Layer 8 of a small transformer language model trained on English Wikipedia (13 layers, counted from 0, width 64).
A neuron's activation on a vector x is squared ReLU(weights . x), where the dot is the dot product.
The model reads these tokens: "0" "0" " |" " Chicago" "," " Illinois" "," " United" " States" " |" " " " |" "\n" "|" " Win" " |" " " "1" "7" "–"

The vector x that enters this layer's MLP at each token. A number n stands for n times 0.056.
0 "0": -4 -37 9 11 6 -53 -3 28 3 -30 -7 -4 11 1 10 -9 14 -4 7 1 11 -38 -3 19 -2 -4 14 -12 -12 1 9 22 24 -21 -5 26 -13 -5 10 5 14 -20 -12 22 -33 -16 -6 2 38 -16 24 14 23 1 2 -5 -19 -1 -15 36 -2 -17 -22 20
1 "0": -4 -37 9 11 6 -53 -3 28 3 -30 -7 -4 11 1 10 -9 14 -4 7 1 11 -38 -3 19 -2 -4 14 -12 -12 1 9 22 24 -21 -5 26 -13 -5 10 5 14 -20 -12 22 -33 -16 -6 2 38 -16 24 14 23 1 2 -5 -19 -1 -15 36 -2 -17 -22 20
2 " |": -13 10 -4 17 5 -39 10 -10 -4 -42 1 -5 12 -1 -5 -11 -12 8 1 9 4 2 -18 18 1 -2 17 1 7 0 0 20 7 -22 -7 17 -6 3 -1 17 -7 -3 0 15 -36 -38 7 9 29 -3 83 -1 16 -9 -11 1 -3 -6 -7 30 5 17 15 -2
3 " Chicago": 25 -42 15 27 11 -50 12 12 -20 -9 -20 -16 -14 -2 -2 -1 -23 5 -2 0 6 0 -30 15 -33 -14 15 9 -1 -21 10 13 22 6 -2 10 4 3 -7 7 1 7 5 20 -7 -36 -9 -39 19 -23 38 -3 4 13 -15 -13 12 19 -19 12 7 -23 7 5
4 ",": -2 -22 4 23 -3 -85 9 25 -7 -7 -7 6 2 6 -2 -9 -21 -13 0 13 9 -2 -21 7 -10 2 -3 -2 9 -13 20 7 21 6 9 5 -4 -15 -7 -8 22 2 -22 1 -17 -27 -5 -11 -24 -10 55 22 -7 -5 -5 13 -9 14 14 15 7 -16 3 -19
5 " Illinois": 24 -36 17 20 22 -59 -3 19 -3 -6 -25 -21 -6 -7 8 -11 -34 -1 -20 8 1 -1 -8 25 -16 -16 35 1 -1 -29 3 19 10 4 5 9 6 3 -2 -6 -14 10 -4 4 -17 -32 2 -35 30 -16 32 -8 4 -9 -2 1 5 7 -23 24 5 -14 8 -4
6 ",": 8 -1 10 18 6 -86 -4 34 -2 -12 -12 -2 5 -3 9 -21 -22 -8 -6 15 4 -4 -15 9 -5 1 3 6 5 -13 16 16 18 -7 11 7 -4 -17 -7 -12 14 -5 -18 -9 -26 -18 3 -14 -15 -13 48 22 -2 -10 -7 6 -24 18 25 21 2 -4 0 -15
7 " United": 15 -26 -12 19 -1 -34 2 26 3 -20 -38 -18 1 -15 -14 0 -16 -14 -7 10 -5 -15 -1 7 -11 -2 13 -6 0 -26 4 15 -2 -5 22 16 9 21 -17 -8 -15 6 8 -4 -41 -23 -9 -53 31 -33 42 -13 18 -5 -5 4 3 3 0 17 -7 -22 -6 -9
8 " States": 22 -34 3 27 17 -65 -15 22 7 -25 -39 -14 -6 -3 -10 -16 -15 14 -12 -10 -18 -4 -7 8 9 -8 33 7 5 -30 -8 13 20 -4 23 9 7 -8 -3 -12 11 -7 -5 -3 -23 -4 9 -33 27 -2 35 -4 16 -10 -3 12 -3 15 -14 7 4 -18 -2 -2
9 " |": -6 4 -11 13 10 -43 7 7 -13 -39 -6 -14 6 7 -5 -10 -12 8 -4 4 10 4 -15 13 6 9 25 -3 8 8 -5 14 -3 -17 11 5 1 7 -3 10 -3 4 -6 6 -38 -32 10 1 22 -9 89 3 6 -9 -12 5 -13 -3 -11 38 -1 12 11 -4
10 " ": 28 7 -2 2 18 -31 3 26 1 -45 -21 7 -10 -3 -7 2 -25 7 9 -11 17 33 -7 8 -4 2 17 -4 -2 -7 -9 8 12 -3 -16 0 22 -5 2 -2 2 4 -12 6 -28 -10 -3 -5 42 2 43 67 -1 3 -17 -3 -9 8 15 -12 26 15 -4 -8
11 " |": 6 9 -9 0 -4 -31 15 -6 -3 -39 -13 0 14 -4 -7 -2 -21 21 -8 2 13 6 -5 9 -4 1 21 3 2 -2 -11 1 -19 -10 2 -2 2 -13 -5 18 -15 10 1 11 -25 -33 -10 12 27 0 95 10 5 -18 -9 2 -5 -6 -11 28 10 20 2 -4
12 "\n": -6 9 16 11 -3 -14 29 18 15 -52 -32 -5 6 -22 -16 -3 -11 24 17 -9 -4 19 0 9 5 -6 8 1 -2 4 -24 -1 6 8 -22 -1 13 -27 2 20 -6 -6 10 4 -45 -24 -3 2 29 -18 51 16 -11 -9 7 10 -2 -11 -16 -26 12 8 26 25
13 "|": 2 -7 -3 21 4 -37 15 -24 3 -57 -10 -12 25 -4 -4 -12 19 8 21 4 -23 26 -12 9 -9 5 22 1 7 8 3 7 23 -12 -17 13 11 -9 2 22 -10 0 -8 13 -6 -3 -14 -8 6 -3 71 0 -4 -3 -35 -9 -8 -14 11 18 21 -1 6 15
14 " Win": 23 -64 24 13 11 -17 17 -1 -10 6 -24 -4 -15 -39 -14 -23 1 -2 10 15 5 6 -42 -6 -9 -9 8 6 10 4 7 11 6 -9 1 10 19 -16 -10 23 -10 -23 -24 21 -13 -28 5 2 10 5 17 34 5 13 -9 -40 10 -15 -18 3 -1 -12 -7 8
15 " |": -4 -13 -7 12 -6 -49 11 -8 -4 -17 -14 -15 -5 -3 -15 5 5 -2 -11 -1 7 29 -20 7 5 -8 0 -6 33 7 4 15 7 -11 -2 0 12 -4 -11 10 -21 18 -1 16 -18 -17 -4 9 6 -3 91 7 -8 -2 -2 -9 14 -13 -8 45 -6 6 8 -12
16 " ": 29 -14 12 12 16 -39 16 11 14 -40 -22 0 -14 -12 -13 14 -16 1 7 -6 6 35 -14 7 4 -8 4 -6 18 -13 6 -1 19 -2 -27 0 22 -6 -8 8 -17 10 -6 14 -6 -5 -18 7 23 5 41 67 6 2 -10 -10 12 -3 21 -5 26 12 -2 -15
17 "1": 16 -27 39 11 -17 -39 20 14 7 -12 -48 -2 -2 -30 2 -3 -3 -15 22 -6 -12 12 -11 16 -1 2 13 -12 20 5 17 4 15 -5 -13 -14 5 -6 -21 13 -17 18 -8 24 -1 -1 -43 7 28 -14 44 16 10 5 21 -24 -8 1 -1 18 6 -5 -15 8
18 "7": 15 -30 28 7 -6 -46 14 14 6 8 -49 6 8 -28 -6 2 5 2 13 13 -6 -9 -34 31 0 12 15 -8 26 -1 15 5 24 -8 -15 -3 -7 -15 -16 10 -20 5 -7 8 -17 1 -21 -3 31 -10 19 -1 8 14 25 -28 -16 -6 -14 34 15 -9 -23 -10
19 "–": 8 -8 42 6 -19 -12 -2 15 26 -18 -8 -6 12 -44 -25 -5 -2 -7 1 15 -15 -10 -28 18 19 15 18 7 24 5 -3 25 37 -7 6 4 -12 -6 -7 -11 -29 -29 -17 19 -10 2 -14 -10 22 -8 29 36 24 14 7 -29 -11 12 9 0 12 -23 -7 -5

Each question shows the input weights of one neuron of the MLP. A number n stands for n times 0.0067.

n242: 19 5 -4 33 27 3 30 40 -19 19 -5 -21 -6 -25 15 10 -7 2 19 -11 44 -8 7 -25 16 19 -34 -11 12 21 29 4 -7 -27 16 16 17 22 10 17 6 -4 -1 5 -5 10 27 33 -77 38 -27 -10 12 -24 -47 -1 -7 23 -13 20 -3 -5 58 -50
On which token does it fire most? 4 ","

n141: 25 11 -7 30 26 11 37 -23 13 15 -20 6 16 4 -19 -20 -3 -16 15 7 5 -25 18 -24 -26 13 1 12 15 4 26 2 -17 -46 -10 36 -26 43 -24 21 -12 20 11 8 -7 -11 -22 -15 -1 -17 -20 -23 19 -21 32 -13 -31 -14 14 -2 -23 -35 19 -34
On which token does it fire most? 7 " United"

n10: -2 17 -8 -13 -5 -1 26 0 0 -2 20 21 19 19 42 -3 -26 43 23 -16 13 3 -17 -9 -9 20 -10 -1 -18 -11 20 -8 -4 -6 10 -52 3 6 -18 -17 30 57 -31 13 9 -1 23 19 -15 -5 11 8 -11 38 -29 -19 20 23 -12 24 -25 19 6 2
On which three tokens does it fire most, strongest first? 11 " |", 4 ",", 9 " |"

n143: 24 38 22 5 -5 4 23 16 -13 -2 -2 -24 -23 0 11 -30 -33 -18 23 -14 26 33 4 -4 -20 22 20 -23 2 -1 -3 8 9 -24 14 -25 -24 44 17 -6 11 26 -42 28 17 3 -9 -5 -26 -12 7 12 -1 -3 -4 -22 9 34 -11 6 -10 -2 -9 7
On which three tokens does it fire most, strongest first? 17 "1", 10 " ", 3 " Chicago"

n168: -12 39 -15 25 28 14 -27 -7 13 21 45 -6 -15 -17 -3 -5 -17 12 -34 7 -7 18 33 -19 -2 -28 2 17 15 -14 -7 -53 11 33 15 25 -17 -8 -5 8 40 -14 -5 -33 -18 -17 29 -8 4 -3 -24 -14 32 -1 -21 10 17 -20 -5 14 -14 -46 7 19
On which token does it fire most, and how strongly? 8 " States", at about 0.029

n228: -23 11 5 9 -3 -14 -4 -8 -8 -9 -14 20 3 31 -17 -5 -9 -21 -22 -26 9 -2 -15 19 -1 6 4 16 -37 -8 2 24 -2 -6 -22 19 -12 -24 -26 21 5 -4 -38 -35 28 3 -5 -20 -18 56 -25 2 8 -2 -6 -10 25 8 -36 14 22 27 4 12
On which token does it fire most? 4 ","

n159: 1 35 -38 18 24 -14 -41 12 10 19 3 -5 25 10 36 -9 -17 31 -4 4 0 -34 2 -21 25 13 14 -40 18 42 -27 39 2 -25 -46 36 -8 -4 -35 7 16 16 -15 -7 4 11 0 47 -38 0 -23 -54 -13 -15 -25 49 10 26 16 -5 10 25 21 -7
On which two tokens does it fire most, strongest first? 6 ",", 2 " |"

n201: -14 32 9 1 31 11 -41 37 -4 31 14 -21 -20 7 10 -12 12 -3 -10 -18 24 36 19 -13 -5 -14 -3 15 -35 -15 10 32 -1 22 -20 3 -20 36 7 -29 25 -26 -20 16 -18 -5 9 3 -4 -9 5 -28 -20 -32 -30 3 14 12 -34 -11 4 -1 -1 30
On which token does it fire most? 5 " Illinois"

n111: 15 9 42 -18 9 3 26 18 18 -2 9 -20 -44 42 -47 20 -16 38 -2 -38 -28 27 43 -23 34 0 -31 -49 -13 -12 -6 1 -25 -1 -37 26 -14 27 -57 -10 4 30 -1 -8 9 21 0 21 -11 -12 -13 1 -32 -42 -33 -11 50 -4 -29 35 -5 3 26 -33
On which two tokens does it fire most, strongest first? 16 " ", 15 " |"

n78: -2 14 22 25 -5 6 14 11 -41 7 -22 31 5 5 -7 15 -3 -34 35 -17 12 -4 -14 29 7 17 -11 -26 -8 45 -10 68 -18 -1 21 -2 -38 17 -23 21 -9 8 -9 -23 30 18 -11 8 -36 13 0 1 11 33 12 0 10 -9 -23 3 6 7 -13 10
On which three tokens does it fire most, strongest first? 17 "1", 18 "7", 19 "–"

n101: 5 14 44 3 -11 9 9 -8 -3 -15 -10 6 4 -4 28 12 -26 -34 2 19 42 17 18 12 1 8 -4 -9 -27 23 6 -11 16 16 -20 31 -12 5 5 21 -8 32 -1 3 -5 4 22 -12 -65 -3 -15 -20 14 -33 20 -10 19 -4 -39 15 15 -7 24 9
On which token does it fire most? 5 " Illinois"

n67: -6 33 17 15 -25 -15 1 -1 6 18 15 16 -11 17 16 -16 -6 -14 -6 2 14 -37 28 9 30 -13 -23 -8 -15 19 -4 -16 -6 11 -13 -1 -32 -1 16 -22 1 -5 0 -1 14 -11 -7 -3 -14 -9 -30 0 -18 -26 -8 -12 12 20 19 -10 2 -2 13 -11
On which token does it fire most? 6 ","

n166: -10 31 -7 37 27 6 -36 0 -36 0 13 -13 -8 -2 -3 9 0 -10 1 15 -18 22 -4 2 12 24 -7 17 24 16 8 27 8 -14 7 -14 5 16 -17 21 13 24 8 3 -2 19 44 7 -1 4 6 -36 16 -22 1 6 -22 2 -22 5 -6 7 42 -15
On which three tokens does it fire most, strongest first? 9 " |", 2 " |", 15 " |"

n72: 22 -2 15 -21 21 35 28 6 -2 14 -19 33 9 2 -1 -8 18 -18 -13 -29 -1 -20 20 -11 -46 16 -11 -29 -66 18 9 -6 -21 -18 9 8 -23 -9 -4 28 2 -18 -6 22 25 -32 -2 1 -11 37 1 4 -15 -8 15 26 -14 -11 20 -4 -36 -13 0 -2
On which token does it fire most? 14 " Win"

n175: -21 47 21 -13 -18 15 10 -23 17 23 -1 18 -19 -38 -14 -11 -30 -7 -5 33 6 -53 13 16 22 -9 -22 22 -55 22 -14 -2 -3 -8 -21 30 -60 -5 -19 -2 12 9 1 -18 5 1 -22 43 7 -3 -10 -6 -6 11 -14 -12 22 30 11 17 3 -3 29 -26
On which token does it fire most, and how strongly? 19 "–", at about 0.32

n2: 12 3 -17 37 20 0 0 2 31 15 -1 -6 28 -11 -15 -15 -9 25 -3 19 -36 0 5 9 31 -6 -13 -5 -24 24 -11 5 -7 0 -43 21 -2 -13 -22 2 37 10 30 63 -1 16 22 10 -28 22 -7 -22 0 16 -55 -32 33 0 -21 -2 -19 -7 4 -16
On which two tokens does it fire most, strongest first? 13 "|", 14 " Win"

n17: 31 24 6 -12 18 15 18 2 -41 7 -22 -19 25 -12 12 7 -22 -19 -9 -23 -9 -22 32 0 -16 21 -10 -3 -2 9 5 5 -3 -12 -16 7 -58 -39 -12 49 5 19 -16 2 64 61 -9 -1 -1 -3 -10 1 16 -13 12 1 -20 3 -4 23 9 18 -3 -14
On which two tokens does it fire most, strongest first? 17 "1", 18 "7"

n207: 11 8 -3 37 24 16 -1 -10 -13 9 -13 -1 -33 64 12 2 -12 26 -19 -8 18 -10 -5 13 -22 -5 -13 -38 -1 22 6 -9 -29 -5 9 37 -6 7 -50 -38 6 -16 2 -8 29 15 13 -22 -28 -11 -6 21 -32 18 -40 -24 20 -11 4 -30 9 -21 26 -5
On which token does it fire most? 3 " Chicago"

n81: 4 19 -9 26 -15 0 7 8 30 5 2 10 -8 -19 -5 -8 -6 -34 39 24 -4 3 4 -9 -8 22 -27 4 -3 26 1 -5 -21 -11 -42 -6 13 -17 6 29 -10 -18 2 -8 15 8 2 24 -22 -12 -2 -16 -13 11 -10 -30 43 -35 4 -14 13 -32 50 -2
On which three tokens does it fire most, strongest first? 12 "\n", 14 " Win", 13 "|"

n43: -4 16 8 15 7 16 7 2 22 3 5 13 1 -9 -29 18 -22 -41 -8 -15 -3 -16 -13 46 -37 -17 -11 -10 3 -1 23 36 -3 -28 -24 26 -50 -9 -1 24 19 -16 -1 20 -2 54 -9 17 8 17 -3 -18 23 -2 -14 -24 -7 -23 -28 29 -20 21 0 -37
On which token does it fire most, and how strongly? 18 "7", at about 3